Layer 2 of a small transformer language model trained on English Wikipedia (9 layers, counted from 0, width 64).
A neuron's activation on a vector x is GELU(weights . x + bias), where the dot is the dot product.
The model reads these tokens: "no" "y" "'" "s" " \"" "di" "s" "tur" "b" "ing" " re" "vel" "ation"

The vector x that enters this layer's MLP at each token. A number n stands for (n - 500) times 0.0091.
0 "no": 523,486,612,565,561,476,364,419,355,397,539,482,426,504,578,547,502,643,538,533,442,915,298,607,486,576,439,531,671,460,689,480,573,381,577,572,487,435,416,515,487,538,681,547,460,545,570,449,464,505,550,400,315,370,403,430,435,528,370,466,461,458,489,392
1 "y": 502,426,531,581,635,543,452,600,419,484,375,519,379,538,533,567,543,771,456,519,477,973,342,634,530,508,411,524,568,616,553,410,461,518,529,647,476,380,418,463,509,514,414,599,401,463,456,518,482,557,517,419,320,320,450,415,456,465,519,437,480,514,470,459
2 "'": 527,608,513,422,658,533,534,458,565,409,436,551,381,536,518,453,418,626,592,569,366,848,387,508,562,529,383,499,513,353,613,598,486,527,539,417,391,431,525,305,519,593,468,500,421,454,459,377,622,468,536,343,512,292,511,393,527,677,507,520,650,551,625,408
3 "s": 613,342,468,507,484,527,488,626,315,398,302,474,414,528,657,397,562,717,460,444,475,908,416,455,499,474,500,526,465,333,557,533,484,626,505,704,394,473,547,579,558,543,619,525,481,580,492,492,645,517,455,460,423,260,457,429,412,470,519,520,523,461,535,458
4 " \"": 644,513,382,553,502,678,589,582,451,546,395,619,386,539,456,488,384,501,485,523,444,794,460,384,614,536,294,413,541,356,590,524,525,486,647,572,463,405,538,389,387,538,643,512,408,397,607,513,575,682,552,349,441,538,494,381,540,605,440,490,603,422,390,325
5 "di": 508,555,583,626,553,400,589,459,443,462,367,513,634,635,416,541,554,626,461,478,382,823,404,469,439,569,380,523,416,579,518,417,377,457,434,696,597,458,217,454,421,516,665,529,510,460,506,640,598,547,474,281,426,466,458,495,552,535,534,549,413,439,551,410
6 "s": 636,322,509,480,489,579,530,583,361,442,313,474,462,576,637,409,567,702,477,428,428,861,382,359,517,474,487,537,456,358,487,560,506,578,479,795,399,450,455,559,490,541,669,512,551,513,587,503,635,628,412,429,439,312,432,407,438,463,600,519,464,469,522,421
7 "tur": 419,509,459,605,446,478,475,506,452,629,590,607,556,513,617,500,557,618,411,554,335,688,182,369,427,555,436,562,592,421,417,620,560,529,433,717,538,442,510,401,393,488,542,443,532,618,577,617,709,705,298,311,316,432,483,486,433,527,599,500,434,488,405,389
8 "b": 468,369,488,565,488,630,593,381,485,371,527,439,471,534,463,653,622,705,490,485,374,813,256,478,447,534,496,538,358,520,573,495,463,454,432,613,509,404,411,352,592,501,631,471,571,348,579,511,728,656,465,398,512,366,506,298,450,481,517,553,554,580,498,544
9 "ing": 548,448,395,491,402,534,634,545,440,464,227,469,474,447,466,616,490,713,541,533,468,910,338,508,435,482,569,495,420,457,531,501,531,458,502,814,426,450,402,517,474,561,497,563,516,396,402,492,648,693,365,420,439,389,487,526,412,534,609,512,523,527,501,451
10 " re": 491,604,487,530,395,449,580,381,400,440,308,391,474,437,405,482,525,600,425,477,457,918,537,470,431,450,511,508,595,385,521,616,511,514,637,567,510,582,462,373,598,526,620,572,442,535,460,562,497,570,451,469,638,529,598,479,594,439,332,371,620,517,272,475
11 "vel": 430,499,563,427,468,413,468,388,444,504,503,490,518,595,500,617,498,712,504,481,284,856,384,370,425,485,468,615,526,537,573,634,412,406,404,628,504,400,401,374,587,541,514,548,552,584,559,526,502,658,477,404,571,314,540,526,434,567,375,716,369,520,618,392
12 "ation": 457,513,386,541,455,543,493,574,413,636,369,525,522,507,550,596,489,544,484,584,532,920,372,438,505,395,568,496,535,417,528,598,532,574,432,759,443,434,421,526,491,491,463,688,607,516,452,491,615,531,274,490,330,381,442,536,419,523,470,449,422,506,489,319

Each question shows the input weights of one neuron of the MLP. A number n stands for (n - 500) times 0.0018.

n19 (bias -0.064): 554,515,577,499,480,506,700,628,606,329,594,367,298,478,228,511,447,438,436,536,396,560,623,352,464,398,530,809,492,364,527,322,509,539,555,560,610,543,435,560,407,548,548,616,389,215,458,504,322,445,465,523,552,501,500,631,359,675,530,540,521,517,637,569
Its three highest activations, in order, are on tokens 9 "ing", 5 "di", 2 "'"

n98 (bias -0.075): 476,365,670,528,709,765,616,508,681,636,530,392,323,551,381,545,565,571,334,428,435,453,675,543,521,556,503,376,570,428,551,576,660,470,448,257,436,535,353,473,363,463,500,484,422,320,711,655,267,477,418,562,539,648,528,480,551,480,543,133,358,602,598,523
On which token does it fire most? 4 " \""

n101 (bias -0.018): 711,452,598,485,581,441,402,541,613,557,437,481,409,477,384,392,426,356,492,562,438,492,579,337,573,449,610,610,520,457,495,507,649,470,606,428,431,409,578,412,531,415,614,432,603,444,563,493,498,433,413,542,519,451,399,626,449,437,459,445,309,569,397,584
On which token does it fire most? 6 "s"

n48 (bias 0.002): 485,385,521,482,648,617,649,518,647,505,528,404,475,490,341,386,462,460,451,571,555,561,417,394,451,616,539,491,556,418,438,342,500,412,432,462,510,601,567,422,490,582,458,617,597,509,436,445,259,556,388,508,502,379,397,712,466,511,581,357,647,484,646,575
On which token does it fire most, and how strongly? 2 "'", at about 0.62

n171 (bias 0.003): 488,427,488,480,425,351,428,593,530,600,554,571,415,670,609,479,622,465,575,466,450,553,603,410,379,479,496,713,421,349,449,457,293,605,515,330,381,696,425,618,578,510,481,396,504,391,473,569,321,387,678,545,720,469,504,480,516,745,518,560,462,431,618,469
On which token does it fire most? 11 "vel"

n102 (bias 0.008): 396,398,666,453,492,621,553,575,336,550,625,618,504,670,440,449,593,406,382,614,638,435,568,603,526,453,493,421,520,409,456,584,636,453,537,489,461,502,510,527,437,550,525,713,413,516,576,564,457,495,422,557,494,558,429,448,495,326,578,442,443,442,532,364
On which token does it fire most, and how strongly? 12 "ation", at about 0.49

n87 (bias -0.014): 444,346,464,546,601,475,448,393,558,392,697,482,557,528,527,537,546,595,551,506,435,506,597,295,468,417,679,443,497,511,452,435,420,419,413,439,622,616,334,471,512,421,417,605,488,412,646,621,394,595,570,509,513,644,383,481,554,450,455,490,363,372,494,386
Its three highest activations, in order, are on tokens 11 "vel", 5 "di", 8 "b"

n33 (bias -0.042): 477,470,647,527,464,527,419,411,527,303,626,464,362,543,506,294,472,467,521,508,339,581,526,409,683,639,639,466,565,511,508,474,604,498,552,495,579,429,463,483,491,317,484,431,347,394,535,577,563,531,539,522,593,689,411,646,325,573,558,305,497,547,662,420
Its three highest activations, in order, are on tokens 0 "no", 2 "'", 4 " \""

n116 (bias -0.017): 463,504,492,397,500,602,448,536,385,477,549,450,560,387,380,330,623,373,561,535,452,500,473,519,534,628,659,523,510,458,552,508,326,311,534,540,370,610,330,442,334,389,491,475,337,501,354,627,575,597,518,590,565,591,499,521,536,463,627,427,503,493,547,546
On which token does it fire most? 9 "ing"

n25 (bias -0.018): 456,496,397,601,582,612,461,514,614,470,561,751,555,632,452,481,441,518,591,484,458,519,559,603,432,675,420,492,501,393,430,417,432,535,578,355,395,521,640,460,380,495,480,562,557,426,629,410,358,477,459,463,487,543,488,704,455,456,573,493,429,403,393,495
Its two highest activations, in order, are on tokens 4 " \"", 2 "'"

n41 (bias -0.039): 531,473,559,512,698,581,477,500,595,378,516,479,433,516,440,368,515,366,561,540,494,509,682,582,469,503,436,500,662,381,471,309,578,335,537,574,520,464,351,520,426,425,465,520,449,517,556,549,403,507,547,563,400,699,614,630,297,613,443,505,551,520,598,340
On which token does it fire most? 0 "no"

n104 (bias -0.085): 547,672,380,525,673,484,491,473,611,430,631,443,461,541,387,491,478,656,416,454,247,462,491,552,493,732,698,480,532,485,479,479,627,458,449,401,415,446,392,480,496,482,525,506,462,389,341,648,398,470,495,579,605,508,362,549,420,567,601,356,541,316,423,439
On which token does it fire most? 2 "'"

n52 (bias -0.126): 488,618,565,418,490,647,484,591,642,242,489,439,352,555,431,561,588,579,446,563,350,357,694,425,342,456,453,446,469,336,508,185,592,547,528,607,641,572,257,563,630,454,434,460,421,425,470,526,87,573,528,448,649,479,587,655,482,555,656,568,327,505,611,560
On which token does it fire most? 5 "di"

n178 (bias 0.019): 620,456,541,643,632,542,355,426,521,537,538,393,431,476,472,336,543,561,558,440,427,474,456,389,394,690,662,378,551,505,450,523,455,479,455,492,413,495,456,412,627,609,561,638,561,374,437,625,422,431,418,652,455,495,370,673,343,482,513,408,505,602,499,589
On which token does it fire most? 0 "no"

n20 (bias -0.030): 618,407,680,548,474,724,600,521,411,363,516,481,428,544,419,529,489,493,441,545,417,534,658,378,538,523,659,529,591,330,419,522,477,392,537,524,806,411,332,661,440,565,410,531,459,433,284,515,406,618,551,493,447,503,337,503,502,629,472,363,487,379,665,495
On which token does it fire most? 5 "di"

n65 (bias -0.029): 325,344,527,539,771,520,376,405,610,435,485,492,595,499,431,504,525,475,324,433,481,468,593,471,436,509,666,486,517,420,473,518,585,474,522,474,615,574,555,471,536,433,518,547,404,352,552,558,407,459,454,388,544,666,615,542,454,498,525,557,284,601,651,332
Its two highest activations, in order, are on tokens 11 "vel", 5 "di"

n61 (bias 0.056): 493,454,504,569,368,419,530,550,563,501,552,565,476,590,391,428,413,535,416,462,448,461,560,423,555,556,528,320,621,597,477,509,574,322,550,605,593,385,652,569,536,649,495,374,700,400,311,445,436,539,386,604,534,429,440,478,464,469,630,647,500,531,465,645
On which token does it fire most? 9 "ing"

n46 (bias -0.042): 400,428,548,476,490,390,439,642,458,510,671,243,508,450,320,543,496,480,306,542,350,564,574,394,567,652,540,490,583,551,497,549,558,466,580,485,486,569,511,498,545,540,304,491,516,511,471,487,235,387,427,601,611,543,567,582,402,559,521,524,571,393,608,698
On which token does it fire most? 11 "vel"